Layer 4 of a small transformer language model trained on English Wikipedia (8 layers, counted from 0, width 128).
A neuron's activation on a vector x is GELU(gate . x) times (in . x), where the dot is the dot product.
The model reads these tokens: "way" " |" " " "1" "7" " May" " " "1" "8" "4" "7" " |" " Thomas" " Bar" "n"

The vector x that enters this layer's MLP at each token. A number n stands for (n - 500) times 0.0055.
0 "way": 202 618 279 516 375 563 475 347 681 810 709 686 652 406 627 349 403 559 507 456 495 439 721 552 411 500 709 627 385 626 511 479 487 449 661 564 556 211 618 559 431 293 388 473 251 498 458 286 590 475 716 671 491 417 497 583 429 346 532 465 354 569 251 824 577 504 537 634 671 462 457 417 683 510 345 491 386 316 672 480 466 330 616 475 575 448 165 293 396 619 518 227 496 507 424 455 599 452 254 426 355 509 521 508 689 535 486 622 623 506 456 524 239 500 466 364 396 468 500 725 397 580 319 488 482 539 630 538
1 " |": 313 404 273 573 511 530 345 489 585 573 582 518 534 423 575 429 619 574 610 491 542 590 648 736 475 547 523 541 154 578 505 410 530 416 283 507 542 237 609 522 564 280 512 469 357 351 421 268 664 512 501 515 527 411 393 575 377 313 484 539 452 523 316 607 534 582 625 973 615 387 563 489 645 504 620 370 414 535 641 354 668 457 465 380 581 385 401 508 418 616 536 394 536 422 514 655 530 598 319 562 443 166 501 377 621 434 544 596 712 454 389 465 430 318 406 433 450 520 514 539 294 643 502 405 477 576 571 514
2 " ": 505 541 420 711 402 429 361 371 620 412 740 792 467 540 331 390 462 503 599 456 707 667 437 756 580 443 569 553 412 632 683 697 538 355 350 468 561 200 613 436 354 368 468 503 372 317 273 304 610 303 533 569 524 494 495 443 402 461 577 415 563 524 387 579 545 372 550 662 586 536 583 383 683 597 671 515 464 379 510 287 319 542 611 536 490 266 567 197 550 724 446 301 277 450 436 599 494 548 525 637 502 315 452 221 583 468 212 641 845 421 429 342 567 279 542 304 507 599 460 374 536 317 406 398 560 725 490 494
3 "1": 337 615 186 504 402 409 444 567 736 395 615 717 434 654 312 443 562 626 684 630 572 460 525 571 367 482 588 500 440 545 707 564 528 384 277 609 569 441 476 538 613 450 329 475 563 316 352 174 666 377 508 515 519 331 444 379 488 577 693 559 591 597 403 636 539 518 650 699 387 441 283 226 658 626 499 372 581 319 688 423 349 589 686 414 749 286 386 448 387 679 438 618 177 556 301 574 514 600 403 551 549 491 508 411 653 658 362 701 707 441 484 373 667 319 637 475 454 415 492 545 600 237 489 326 696 529 618 329
4 "7": 293 689 375 427 420 670 528 513 733 389 547 620 439 625 224 357 576 602 631 525 532 390 643 542 321 468 524 568 486 579 652 530 732 364 451 474 630 480 506 669 562 525 263 469 339 419 511 332 636 240 442 410 784 346 320 263 501 454 684 790 585 658 507 538 521 564 590 792 467 682 328 431 784 560 558 341 569 410 522 341 539 542 594 410 645 330 329 387 461 687 394 438 519 474 414 510 581 673 474 623 290 450 558 457 576 459 521 496 615 599 522 400 508 417 582 413 431 563 518 507 676 81 634 373 711 474 571 378
5 " May": 143 381 622 622 565 615 374 242 635 597 375 473 474 406 448 292 548 756 697 755 505 482 608 601 399 627 526 456 463 538 584 634 508 170 353 436 520 375 464 887 454 436 470 635 508 648 374 470 737 161 695 640 651 509 540 675 644 366 738 619 563 765 551 551 511 543 570 680 667 584 495 591 432 667 447 668 561 296 404 506 382 424 594 353 486 516 476 458 624 700 353 307 568 399 446 379 554 479 538 614 725 555 676 554 567 543 581 495 590 530 599 517 306 472 451 467 443 467 352 548 333 309 180 479 543 501 495 629
6 " ": 419 532 482 512 316 533 522 160 601 295 741 750 540 492 386 482 361 651 725 454 645 711 512 699 483 527 563 615 477 578 738 737 444 493 350 417 554 240 688 518 489 470 400 479 288 396 361 377 615 243 672 402 465 385 512 493 559 541 591 515 550 672 498 483 412 411 455 580 645 607 466 379 476 576 399 594 550 427 541 317 265 546 579 400 382 339 401 172 402 708 389 268 341 605 524 567 388 656 540 640 449 266 408 304 511 559 366 601 665 333 326 462 627 265 437 384 510 584 462 418 498 223 354 338 580 691 356 468
7 "1": 341 567 180 381 413 495 539 372 687 358 574 571 526 555 316 357 559 608 743 576 527 447 520 552 393 495 578 478 575 532 719 716 494 580 389 630 555 426 592 623 794 474 383 473 415 436 369 257 708 274 648 353 400 344 596 392 574 601 508 624 526 621 476 591 431 458 599 546 454 489 256 312 448 642 194 526 544 488 790 359 247 608 633 377 617 345 325 262 346 642 429 576 335 790 442 550 548 721 552 558 421 471 429 497 543 720 415 585 621 285 380 388 646 326 504 566 570 426 575 499 448 153 479 249 597 600 460 282
8 "8": 250 770 322 425 476 779 459 264 723 398 455 390 478 585 383 298 584 557 605 407 510 474 591 543 378 498 505 614 549 645 716 605 495 462 559 491 480 444 680 778 606 631 244 487 368 455 585 371 816 254 717 394 657 464 331 391 519 397 652 644 581 643 486 424 502 472 485 695 551 638 322 392 540 643 325 472 568 489 650 290 490 573 584 389 623 412 301 374 375 588 536 384 459 687 462 508 613 811 549 714 332 483 528 547 572 572 653 429 635 516 416 427 442 377 430 580 525 597 562 471 567 93 486 291 758 472 475 272
9 "4": 275 654 564 357 504 804 430 164 566 337 370 464 479 553 625 377 565 627 543 499 490 314 480 602 315 400 481 529 303 582 624 642 433 511 421 459 492 325 610 631 692 394 281 567 397 588 467 474 741 217 791 432 598 451 431 477 348 353 519 622 580 779 595 680 558 501 526 620 509 826 271 399 478 741 454 423 510 449 453 490 656 437 553 361 392 547 322 303 477 471 444 366 405 682 303 396 597 800 605 735 430 505 438 422 546 448 423 473 620 687 496 339 533 409 403 419 385 552 493 612 520 172 562 292 628 475 579 257
10 "7": 373 711 303 433 592 705 515 344 563 455 558 565 574 595 346 411 550 586 462 526 646 370 632 642 288 484 659 469 589 425 528 610 599 306 570 560 524 142 446 836 745 477 370 546 250 437 469 406 602 229 554 580 596 673 468 504 437 408 522 648 474 499 445 515 745 609 638 697 616 766 419 457 592 697 296 504 410 419 478 447 470 425 583 427 528 364 392 355 464 657 451 438 596 612 457 287 734 690 711 722 341 438 540 319 452 321 510 705 619 672 446 442 474 552 331 546 375 413 617 852 239 282 422 423 608 505 589 422
11 " |": 267 486 305 402 609 552 434 397 539 514 465 527 417 400 506 435 646 507 573 483 571 605 612 735 476 555 609 477 286 594 456 487 525 441 376 451 577 142 638 644 653 447 517 521 342 266 364 249 763 382 595 624 587 537 535 651 412 365 445 660 470 575 348 610 577 565 687 881 616 557 451 615 515 596 456 415 403 553 656 393 561 501 446 285 512 454 362 556 557 570 509 420 463 517 591 577 653 666 559 517 517 92 468 327 489 351 541 702 641 495 347 522 519 365 288 474 485 533 574 599 257 552 377 383 499 587 531 541
12 " Thomas": 370 635 656 469 308 410 550 226 574 661 560 670 469 491 273 393 424 613 612 333 612 587 670 484 496 479 501 485 224 551 665 585 633 607 254 571 608 221 479 641 495 443 513 494 444 652 456 545 439 387 803 655 649 397 582 403 479 532 549 604 342 729 307 692 448 692 696 760 660 599 516 424 488 621 580 644 374 472 589 407 406 446 467 245 541 262 437 320 574 622 569 471 391 351 336 699 617 497 496 691 250 713 531 464 606 320 511 484 614 565 459 412 346 441 565 634 406 458 655 534 201 452 288 621 552 415 568 562
13 " Bar": 241 479 695 518 352 480 483 206 610 388 508 707 451 498 459 348 382 635 542 485 606 525 582 549 417 400 397 836 564 652 703 598 685 471 341 557 423 475 601 565 424 276 429 352 496 389 452 501 650 212 681 523 297 486 677 571 413 582 319 503 514 651 358 765 333 631 507 650 782 508 545 565 557 496 380 692 430 347 630 541 520 454 650 244 424 391 328 379 569 348 516 514 500 392 393 389 480 385 585 668 362 769 366 551 732 392 512 641 573 631 321 442 386 375 323 282 351 442 568 715 268 374 370 429 441 481 651 529
14 "n": 348 592 275 724 245 542 496 307 541 551 532 462 589 644 465 335 515 544 377 472 527 797 604 584 491 337 486 535 481 586 561 614 552 688 441 548 490 468 654 611 663 386 417 397 514 262 337 509 471 414 653 636 374 478 650 710 526 488 377 599 615 663 473 721 478 371 537 733 590 535 490 365 468 692 423 547 451 401 595 352 482 522 584 168 574 458 266 319 506 261 457 503 652 284 458 520 549 386 538 710 345 753 435 598 454 546 523 632 608 697 412 449 171 577 479 641 332 507 712 559 274 264 423 509 534 466 420 591

Each question shows the input weights of one neuron of the MLP. A number n stands for (n - 500) times 0.0017.

n259 gate: 515 274 613 584 467 520 595 665 591 479 436 437 558 572 388 660 434 403 717 478 513 295 526 418 604 684 332 507 519 480 532 327 440 612 513 416 493 487 577 443 415 665 366 628 386 549 828 393 597 488 456 436 500 377 595 544 411 440 462 317 507 458 558 330 574 445 434 567 440 552 613 531 507 449 620 385 355 607 565 693 516 568 520 429 506 290 229 328 494 481 409 422 588 525 551 641 471 522 705 381 295 517 468 587 275 481 500 506 408 356 586 397 490 625 486 372 330 662 394 401 430 591 512 583 442 433 413 423
n259 in: 423 326 446 797 543 761 526 546 524 540 391 447 681 372 406 468 407 585 471 734 226 383 590 465 551 389 448 639 669 540 510 474 547 439 354 446 344 426 529 382 302 538 368 341 423 613 566 512 610 562 349 463 543 665 353 449 606 462 666 677 464 493 500 503 531 576 497 463 459 441 604 549 490 344 517 366 503 604 590 627 603 744 469 490 400 500 440 525 471 402 542 437 549 435 587 614 503 478 538 461 325 503 721 553 490 564 581 714 592 564 458 584 682 563 534 466 647 538 537 398 526 513 256 482 700 391 487 429
On which token does it fire most? 12 " Thomas"

n35 gate: 599 431 404 732 575 612 547 534 548 472 725 608 407 360 592 461 342 589 416 587 565 474 614 605 529 790 507 487 477 446 438 519 256 620 494 387 443 568 519 345 535 561 627 601 569 463 507 612 535 456 650 444 427 615 666 571 443 519 328 436 477 424 662 690 479 488 481 339 423 527 493 553 266 483 412 487 375 510 475 494 396 490 431 378 434 438 473 551 474 490 645 777 639 535 526 442 686 373 269 275 537 536 429 582 399 474 549 612 616 585 367 389 461 560 636 671 673 579 625 448 708 433 497 518 455 432 742 653
n35 in: 590 563 384 487 558 493 393 581 352 525 713 446 524 497 513 516 387 657 490 432 454 503 595 494 380 628 520 351 510 320 500 480 531 546 552 548 358 452 549 565 535 620 385 430 813 562 282 628 669 462 369 624 450 487 781 774 473 529 487 490 476 580 463 643 576 432 567 500 568 493 166 666 317 469 690 639 536 616 478 580 415 576 406 354 446 697 513 522 490 468 579 590 473 664 421 465 277 653 329 510 569 524 565 326 529 384 362 530 313 569 516 449 506 540 643 611 629 640 337 448 580 455 482 467 598 386 444 633
On which two tokens does it fire most, strongest first? 13 " Bar", 0 "way"

n292 gate: 574 445 538 323 562 612 610 460 450 466 339 567 427 570 570 619 635 383 539 477 476 535 488 611 550 454 359 463 524 469 518 476 646 668 680 472 497 286 476 550 439 411 613 601 640 375 518 480 523 348 500 435 360 254 614 632 506 339 571 585 482 655 409 444 406 426 375 588 222 561 524 460 413 506 488 269 521 551 572 559 705 424 649 560 621 470 623 401 614 582 548 538 473 489 616 550 479 384 588 575 526 709 473 668 476 465 618 453 558 613 366 462 595 390 462 555 596 622 531 512 497 512 335 375 474 431 482 391
n292 in: 445 336 646 625 419 509 506 454 481 674 595 576 699 527 607 669 574 576 631 380 649 257 339 477 415 380 437 602 414 574 340 455 627 486 429 572 432 581 589 503 485 426 523 407 517 574 390 403 425 454 594 551 530 467 516 515 555 465 322 591 442 427 768 491 384 500 491 460 509 521 425 403 537 368 590 382 437 198 577 422 503 453 659 437 561 563 445 433 521 512 587 436 442 526 506 333 479 556 547 512 571 381 304 642 736 497 534 334 600 643 470 645 598 417 567 529 404 517 590 643 568 535 550 603 529 428 590 506
On which token does it fire most? 9 "4"

n176 gate: 575 389 622 359 434 550 491 363 522 520 403 473 478 441 688 572 559 553 397 473 467 628 445 550 497 827 479 344 575 497 386 606 538 631 617 627 397 598 639 596 518 332 662 491 622 506 491 509 668 381 586 523 324 546 397 598 484 509 503 491 696 423 396 557 624 609 603 537 488 658 531 483 550 462 412 482 451 577 427 517 554 720 474 463 579 634 625 565 244 512 488 536 469 690 576 574 500 467 712 648 451 497 346 600 370 419 582 511 355 403 612 479 524 401 549 400 648 462 616 605 632 541 554 379 461 670 491 506
n176 in: 306 349 417 479 649 276 548 510 530 613 463 527 384 452 473 366 564 546 373 558 581 236 494 497 500 461 346 474 441 510 500 363 396 694 648 611 587 545 630 420 225 707 567 430 643 553 347 440 518 419 433 633 595 635 731 592 478 549 454 506 487 700 539 429 585 565 366 601 315 334 421 431 461 638 597 515 591 449 644 494 603 698 593 516 584 704 465 512 443 632 560 384 456 527 481 460 513 562 417 378 610 415 547 397 353 457 424 428 490 472 528 500 515 474 407 479 630 649 613 447 347 579 488 347 610 525 581 552
On which token does it fire most? 11 " |"

n228 gate: 438 450 250 411 510 564 438 525 358 565 552 425 432 513 479 622 510 497 488 485 356 467 515 446 412 585 506 317 439 519 573 479 548 612 527 580 405 554 430 439 500 375 581 670 380 453 553 650 232 500 374 677 497 389 373 428 657 584 552 527 421 378 520 481 342 549 500 436 512 394 512 485 455 765 598 488 605 723 330 313 466 552 461 500 527 334 390 446 620 533 423 243 587 456 408 650 397 622 310 396 424 528 351 533 325 579 609 525 675 463 460 491 667 648 435 539 516 643 351 506 511 542 635 526 382 439 555 567
n228 in: 474 559 604 528 831 316 631 606 608 328 500 597 411 651 472 487 420 434 593 516 465 595 587 541 557 549 532 653 643 550 401 484 366 573 586 409 464 550 462 439 576 516 635 669 383 316 424 435 681 417 582 409 422 419 401 443 447 424 395 522 401 559 690 607 429 210 459 469 529 655 432 537 553 500 297 488 529 422 469 588 529 687 589 412 410 623 427 443 575 529 594 472 559 531 735 516 651 295 513 545 469 360 276 547 758 678 630 515 438 433 503 441 516 500 445 419 353 412 677 503 667 469 500 461 404 294 423 523
On which token does it fire most? 12 " Thomas"

n148 gate: 526 552 508 517 458 604 483 535 530 587 634 458 430 334 578 665 724 506 454 455 500 393 446 461 664 590 598 491 492 663 523 520 476 487 517 617 438 666 449 540 425 633 575 364 623 617 675 451 536 451 584 508 631 471 500 500 532 478 361 528 300 378 639 417 527 432 514 530 508 623 512 347 521 678 500 475 382 520 462 395 415 509 579 425 536 600 571 684 327 424 460 545 517 445 420 377 628 219 430 332 383 578 594 439 551 624 572 418 535 431 597 611 746 521 454 514 542 542 399 489 521 372 677 527 329 471 503 548
n148 in: 389 674 449 516 551 830 473 318 559 406 497 436 684 634 449 399 514 439 330 635 438 490 526 513 406 581 467 365 409 275 633 471 588 488 448 576 480 398 393 575 599 711 423 634 425 525 493 356 376 437 494 559 353 470 427 465 698 372 386 545 325 523 588 408 272 478 513 556 526 523 824 606 401 407 639 373 520 600 500 451 503 555 336 430 307 414 500 414 645 503 609 350 291 484 395 712 510 653 565 497 356 571 513 630 434 400 549 479 440 461 405 497 513 688 318 681 595 529 578 536 378 455 479 576 514 421 457 271
On which two tokens does it fire most, strongest first? 3 "1", 0 "way"

n261 gate: 484 285 497 549 663 497 621 341 553 548 417 491 497 313 425 603 615 543 468 494 254 564 642 422 395 415 479 500 603 478 532 473 537 692 670 593 558 383 641 365 506 579 471 532 412 579 455 449 264 528 607 396 452 574 434 325 421 454 547 602 509 428 559 515 541 464 512 351 447 630 536 627 488 578 598 617 762 530 517 439 603 756 717 467 514 390 445 376 610 535 599 595 302 369 541 526 461 482 418 636 486 519 535 506 568 471 519 385 606 527 435 690 532 628 560 480 611 477 377 553 683 526 500 484 462 553 482 410
n261 in: 484 755 678 411 414 710 373 638 347 511 414 555 264 503 514 385 551 608 441 462 363 474 447 433 512 477 396 589 482 229 506 544 685 413 626 572 390 266 441 547 471 565 457 416 455 396 488 500 333 645 477 545 615 396 525 617 515 561 491 526 604 443 458 593 419 618 448 401 603 506 515 449 555 484 620 566 470 569 585 447 524 625 547 578 417 342 543 471 617 439 497 416 641 371 530 398 494 600 424 515 531 476 488 612 616 567 444 368 436 402 370 506 494 555 360 457 602 488 279 583 745 335 533 492 411 636 476 373
On which token does it fire most? 4 "7"

n37 gate: 766 536 461 584 267 330 330 355 600 415 437 553 445 377 547 497 617 427 509 537 552 686 434 551 310 555 613 387 602 348 540 566 527 565 477 488 255 488 623 546 638 560 413 500 577 424 421 429 480 412 542 432 383 630 494 477 485 542 389 534 426 558 618 252 551 530 615 486 500 518 648 478 273 473 280 519 393 488 459 457 491 603 506 564 503 497 509 483 532 463 506 379 622 685 626 587 550 554 559 267 536 552 377 461 411 404 497 548 465 443 477 589 423 429 386 581 431 385 372 554 537 478 376 487 500 578 509 500
n37 in: 448 341 424 484 486 604 746 403 743 606 537 398 557 548 604 607 630 398 470 375 379 602 597 674 417 638 598 317 636 692 577 694 458 424 616 363 541 388 470 517 569 557 520 653 497 490 699 503 471 609 484 599 667 524 365 540 431 425 636 316 428 544 609 528 662 411 588 446 394 507 581 548 354 553 420 591 547 571 754 465 480 507 293 561 370 439 559 441 490 550 591 490 500 632 621 635 500 563 556 855 449 442 467 406 517 358 443 463 452 426 400 529 487 431 317 516 458 311 344 677 619 480 443 621 184 735 416 451
On which token does it fire most? 6 " "

n189 gate: 655 625 447 578 557 491 626 506 373 582 466 489 372 444 556 426 472 438 549 314 483 534 526 323 514 484 437 467 491 455 409 394 556 470 251 398 414 509 315 636 494 537 712 503 656 677 415 571 475 473 458 595 459 488 545 483 500 427 386 494 385 579 399 488 461 348 416 399 537 225 572 429 577 349 429 514 558 329 593 492 286 500 494 477 727 419 276 573 483 517 659 528 433 536 403 447 389 489 573 374 555 435 631 464 537 424 393 516 491 391 449 453 483 438 503 439 551 539 429 517 549 408 586 606 687 380 577 590
n189 in: 526 583 506 432 520 484 445 536 403 409 418 175 497 607 724 402 629 332 450 375 471 329 582 270 709 624 487 438 657 734 676 374 487 446 453 490 445 391 478 541 683 437 562 395 561 500 442 545 383 618 590 620 651 427 466 516 617 485 660 366 438 410 421 638 520 338 571 500 440 549 634 364 503 433 500 469 513 490 722 574 547 540 564 513 454 430 451 488 427 378 366 466 590 457 459 761 571 563 372 418 488 422 415 620 570 628 562 693 510 557 740 482 390 435 507 408 536 466 536 528 655 497 518 568 459 335 624 596
On which two tokens does it fire most, strongest first? 6 " ", 2 " "

n222 gate: 645 454 472 411 503 441 333 682 407 573 491 423 436 626 666 522 490 367 547 425 743 472 364 667 603 551 522 520 322 493 679 560 379 509 644 404 402 441 315 393 417 381 457 457 494 656 584 512 463 458 401 563 583 475 396 771 494 519 259 475 383 690 590 191 314 401 395 557 412 413 423 476 595 580 510 399 551 385 503 556 522 590 245 420 503 354 630 386 462 444 605 574 394 421 345 457 471 541 562 314 524 382 459 423 364 488 506 506 278 364 528 540 378 468 331 448 493 534 549 437 480 506 559 368 574 399 554 536
n222 in: 420 541 392 629 325 527 474 373 442 444 668 358 747 692 418 452 354 563 455 475 400 392 477 484 427 596 370 503 465 332 471 606 564 278 439 500 527 675 606 632 424 558 598 453 339 426 616 385 399 534 503 359 599 393 455 666 470 538 542 538 583 461 534 712 503 466 494 494 401 464 490 383 349 323 527 581 393 575 395 369 645 415 500 484 484 679 470 705 484 366 670 468 310 372 325 427 533 593 669 403 457 515 619 519 422 529 497 742 259 384 497 472 442 477 590 522 587 701 420 571 506 648 357 272 580 555 429 446
Its three highest activations, in order, are on tokens 2 " ", 12 " Thomas", 11 " |"

n106 gate: 540 539 572 537 633 479 702 533 426 455 433 409 454 548 554 517 343 386 468 405 553 480 409 469 592 704 512 322 619 458 575 433 333 508 563 552 485 776 520 543 677 457 432 520 430 586 440 458 452 542 649 566 414 562 587 514 374 457 671 440 425 545 517 591 411 525 731 500 497 366 550 414 636 518 506 477 568 642 612 407 613 623 633 400 587 435 536 432 447 526 456 477 408 413 631 480 551 465 339 150 545 444 474 466 237 483 492 373 604 614 706 404 468 488 335 511 621 511 443 529 537 517 508 451 588 465 430 634
n106 in: 387 558 450 435 503 528 438 559 506 358 440 444 746 534 605 581 458 441 506 450 594 497 570 598 554 566 427 631 632 475 503 698 359 673 330 180 488 528 770 599 323 671 653 564 486 489 512 379 491 442 544 623 515 546 417 405 475 565 536 562 432 457 555 459 525 683 691 537 524 491 494 563 678 386 310 506 354 326 564 596 446 369 381 466 459 461 432 609 500 536 558 674 589 407 461 397 448 503 360 551 494 555 518 611 533 384 401 503 226 437 488 485 542 646 394 567 575 547 594 485 407 391 588 559 490 388 443 358
Its three highest activations, in order, are on tokens 2 " ", 3 "1", 1 " |"

n196 gate: 613 546 475 469 673 431 423 688 536 385 424 562 463 410 518 478 331 565 324 599 595 519 655 503 593 545 335 555 675 490 337 550 382 503 547 579 649 290 619 266 389 497 386 622 545 515 442 470 433 575 472 503 660 329 607 540 506 512 553 451 445 494 461 562 726 467 525 545 185 671 424 575 448 437 546 515 624 423 446 550 594 520 580 561 509 452 601 537 275 404 440 435 423 491 727 586 468 343 469 528 380 723 475 628 415 634 541 672 490 727 582 683 322 409 342 463 536 497 520 387 440 565 589 550 551 387 563 566
n196 in: 517 604 503 669 671 668 506 314 483 527 345 503 587 613 577 352 575 336 424 693 269 466 624 410 606 567 478 542 556 625 412 468 599 569 340 470 422 497 509 406 602 506 426 420 445 497 442 552 608 439 484 428 384 494 443 628 406 361 484 565 796 471 467 678 483 563 447 491 666 458 574 346 622 316 510 454 465 452 287 536 453 557 490 535 748 541 487 658 577 534 567 336 333 491 541 426 384 645 497 522 452 509 642 285 459 412 482 418 435 297 519 647 626 523 649 488 513 463 533 519 532 621 482 718 680 680 348 500
On which two tokens does it fire most, strongest first? 12 " Thomas", 13 " Bar"

n245 gate: 246 527 545 527 596 567 519 653 364 391 435 611 435 509 533 479 344 421 549 518 583 654 395 509 600 544 419 347 644 442 543 607 334 622 585 435 344 452 497 564 533 534 410 590 547 415 547 470 626 482 569 462 412 683 634 491 405 506 405 458 373 613 609 452 403 471 301 515 369 405 575 544 266 581 366 422 500 394 722 535 629 435 562 556 366 596 544 443 624 467 525 455 638 663 543 660 566 399 415 515 565 503 555 637 420 683 439 574 503 583 460 548 506 497 619 267 683 464 657 276 371 533 445 563 474 734 537 625
n245 in: 545 302 570 329 686 486 537 480 421 606 432 656 704 670 459 581 496 570 594 497 454 545 673 510 654 376 503 403 539 706 432 438 588 675 391 555 517 530 516 774 551 529 411 386 273 255 706 631 668 491 564 481 285 716 586 449 530 420 603 526 554 507 500 253 647 444 456 383 548 616 625 320 534 342 480 443 588 579 537 552 571 469 628 619 462 516 560 605 572 462 553 490 500 594 373 455 556 455 667 695 658 515 513 513 314 397 515 530 580 484 396 500 497 634 361 386 419 557 487 351 689 510 552 630 486 627 578 493
On which token does it fire most? 0 "way"

n299 gate: 376 448 382 632 480 608 416 513 454 497 412 525 386 432 552 553 680 528 381 422 402 525 298 556 575 394 497 751 412 625 431 437 556 527 500 546 773 618 566 412 435 450 595 773 319 680 707 684 414 654 658 569 686 395 507 354 739 472 378 376 614 458 569 428 417 620 368 524 422 739 608 422 418 533 402 436 328 404 548 547 491 543 544 481 515 322 643 485 519 416 465 435 385 573 683 416 497 346 391 434 494 345 660 414 509 525 485 520 548 472 579 567 500 600 490 589 464 641 464 437 474 518 470 403 466 557 358 507
n299 in: 511 494 597 407 577 449 330 653 360 509 528 597 589 557 359 565 573 709 522 314 398 515 454 424 503 261 531 644 436 571 442 562 545 520 647 464 401 461 626 500 470 509 560 449 393 526 601 408 569 577 515 477 239 572 579 427 497 591 374 461 408 585 459 574 624 647 500 453 589 620 441 624 532 725 266 572 472 475 497 544 445 458 503 588 380 472 596 370 659 509 528 566 503 557 540 591 676 614 454 531 727 562 740 374 469 393 500 511 620 274 645 677 616 503 503 563 416 696 481 583 489 569 648 451 421 404 277 613
On which token does it fire most, and how strongly? 4 "7", at about 0.26

n121 gate: 643 546 429 497 531 369 399 494 453 626 452 409 506 546 546 375 545 412 592 512 611 694 329 740 364 543 410 565 482 466 565 440 571 607 488 547 509 506 449 545 412 479 579 416 414 648 613 623 404 537 424 534 384 373 490 341 506 526 494 512 512 268 471 379 472 421 535 776 645 531 503 589 463 465 478 648 485 773 457 478 592 396 589 527 630 560 367 412 422 479 409 477 731 540 515 597 500 434 618 353 549 554 384 558 485 669 506 547 311 461 592 442 521 408 670 578 550 593 466 646 593 538 368 478 654 362 704 587
n121 in: 489 339 752 506 394 582 518 470 144 508 491 434 389 419 421 192 572 560 419 526 424 296 427 612 463 399 538 527 396 624 590 433 503 495 451 414 389 561 532 480 477 622 540 338 559 464 497 559 503 480 566 522 381 582 339 512 482 300 677 477 614 619 559 378 565 719 506 403 483 282 456 469 661 454 573 545 623 606 500 495 468 540 441 506 545 324 608 454 376 350 476 580 571 435 576 526 732 515 546 456 609 556 619 446 532 408 437 514 467 465 520 474 454 539 553 503 594 460 682 413 564 443 599 497 591 447 497 515
On which token does it fire most, and how strongly? 0 "way", at about 0.41

n46 gate: 566 612 509 591 455 464 316 564 559 413 584 451 566 637 467 649 490 234 478 429 478 534 463 589 663 515 384 394 318 500 358 469 539 641 482 392 516 464 404 339 518 426 543 397 592 586 427 524 424 360 524 701 551 309 540 607 394 457 401 472 494 589 545 497 129 535 421 444 602 640 434 506 529 503 426 319 531 364 368 427 432 500 238 576 572 525 384 308 447 525 456 482 516 587 282 463 459 481 558 575 426 421 512 488 413 682 518 353 325 472 599 597 515 545 323 521 468 524 671 357 619 567 664 584 380 316 438 467
n46 in: 534 615 570 513 411 472 420 293 439 533 312 643 229 601 411 493 691 550 517 322 473 597 404 373 601 412 658 373 710 599 639 418 387 625 611 446 567 404 656 524 740 453 656 483 516 390 416 598 344 546 513 367 587 380 384 282 703 577 497 687 451 615 451 567 579 432 413 555 287 528 348 510 553 608 560 586 510 476 677 388 449 406 808 576 484 449 458 597 531 433 700 550 365 454 657 520 569 503 352 309 682 543 469 721 551 513 439 418 323 558 432 483 456 290 405 550 355 503 387 391 314 417 401 535 504 619 476 496
On which token does it fire most? 14 "n"

n78 gate: 530 689 562 515 397 450 625 457 532 486 680 518 319 454 558 363 345 521 425 515 512 491 521 518 456 663 612 342 568 307 771 482 469 525 423 330 339 775 425 420 435 583 649 316 445 549 534 454 593 678 512 531 506 440 443 482 543 456 619 532 219 537 595 450 699 457 488 412 488 451 451 709 456 424 429 465 391 457 405 517 560 592 573 479 456 470 568 515 603 376 476 509 600 251 434 377 610 524 547 479 523 375 581 416 524 598 548 428 384 470 419 459 357 432 638 477 693 453 323 443 481 655 503 497 506 377 509 519
n78 in: 658 500 340 482 529 539 391 484 447 422 459 475 573 246 540 610 510 429 663 481 377 543 440 488 692 605 585 218 519 680 603 819 356 533 369 457 539 562 516 459 399 528 463 369 350 443 510 575 369 452 386 521 487 560 527 509 626 439 612 373 380 561 482 435 447 357 543 557 301 378 402 578 533 377 250 597 408 408 479 603 600 397 744 490 518 611 296 592 506 633 541 571 398 500 478 509 500 603 491 601 347 474 519 409 579 531 479 555 561 484 390 418 456 506 352 497 438 580 432 434 506 819 562 585 571 431 679 634
On which token does it fire most? 4 "7"

n15 gate: 535 523 523 398 488 436 619 400 703 587 611 506 332 404 494 669 531 500 573 488 646 540 550 357 471 508 553 446 712 470 683 678 397 379 598 386 651 467 541 575 411 628 346 509 581 288 452 480 435 587 560 381 613 423 460 592 413 383 427 333 530 363 536 549 460 458 540 433 378 455 420 522 448 438 370 344 509 636 478 475 485 531 572 574 551 418 391 469 488 465 598 348 550 649 573 423 524 305 552 456 528 617 299 571 456 526 563 543 578 658 544 418 593 365 635 520 509 628 682 483 471 623 349 609 603 529 652 375
n15 in: 414 553 652 343 389 581 602 427 459 466 451 509 442 332 500 777 410 598 590 220 510 484 516 535 398 571 598 580 603 641 529 513 648 467 462 459 630 426 391 571 348 478 550 579 450 294 440 537 538 571 513 479 618 497 538 500 288 532 449 459 517 342 658 601 476 374 453 328 490 364 565 441 490 384 456 569 617 644 593 612 477 650 466 497 522 396 430 636 497 557 578 348 395 594 471 395 592 185 729 539 472 591 368 644 451 433 621 641 487 458 477 695 433 377 479 390 648 402 704 445 532 355 448 299 514 484 665 291
On which token does it fire most, and how strongly? 8 "8", at about 1.2

n316 gate: 580 558 556 412 565 375 517 568 578 445 481 401 581 268 503 473 550 444 407 540 601 554 409 452 500 400 508 599 391 355 323 361 483 521 541 566 621 434 664 603 430 552 211 535 547 333 556 542 604 689 546 430 506 541 451 362 750 414 388 648 584 436 544 412 540 497 570 560 557 573 494 552 486 578 421 537 497 383 547 451 410 451 436 467 505 492 669 529 564 370 478 412 514 318 470 564 522 473 454 421 476 488 356 553 453 538 533 406 433 338 451 535 334 416 430 585 540 604 662 475 413 551 569 500 327 601 398 497
n316 in: 626 604 592 374 520 320 472 491 523 479 610 481 506 497 457 404 411 649 451 497 517 419 528 457 609 518 381 472 596 288 352 541 400 573 495 509 531 357 467 382 460 568 320 449 497 330 587 489 481 476 470 560 719 528 631 438 689 487 514 400 526 304 355 362 448 456 457 490 484 438 692 526 486 581 414 633 483 514 590 438 475 389 286 506 553 395 565 457 464 310 464 462 511 569 530 543 595 445 443 500 466 402 503 572 409 495 497 559 522 624 508 516 538 395 370 457 586 272 671 508 292 565 459 536 479 668 442 399
On which token does it fire most, and how strongly? 11 " |", at about 0.37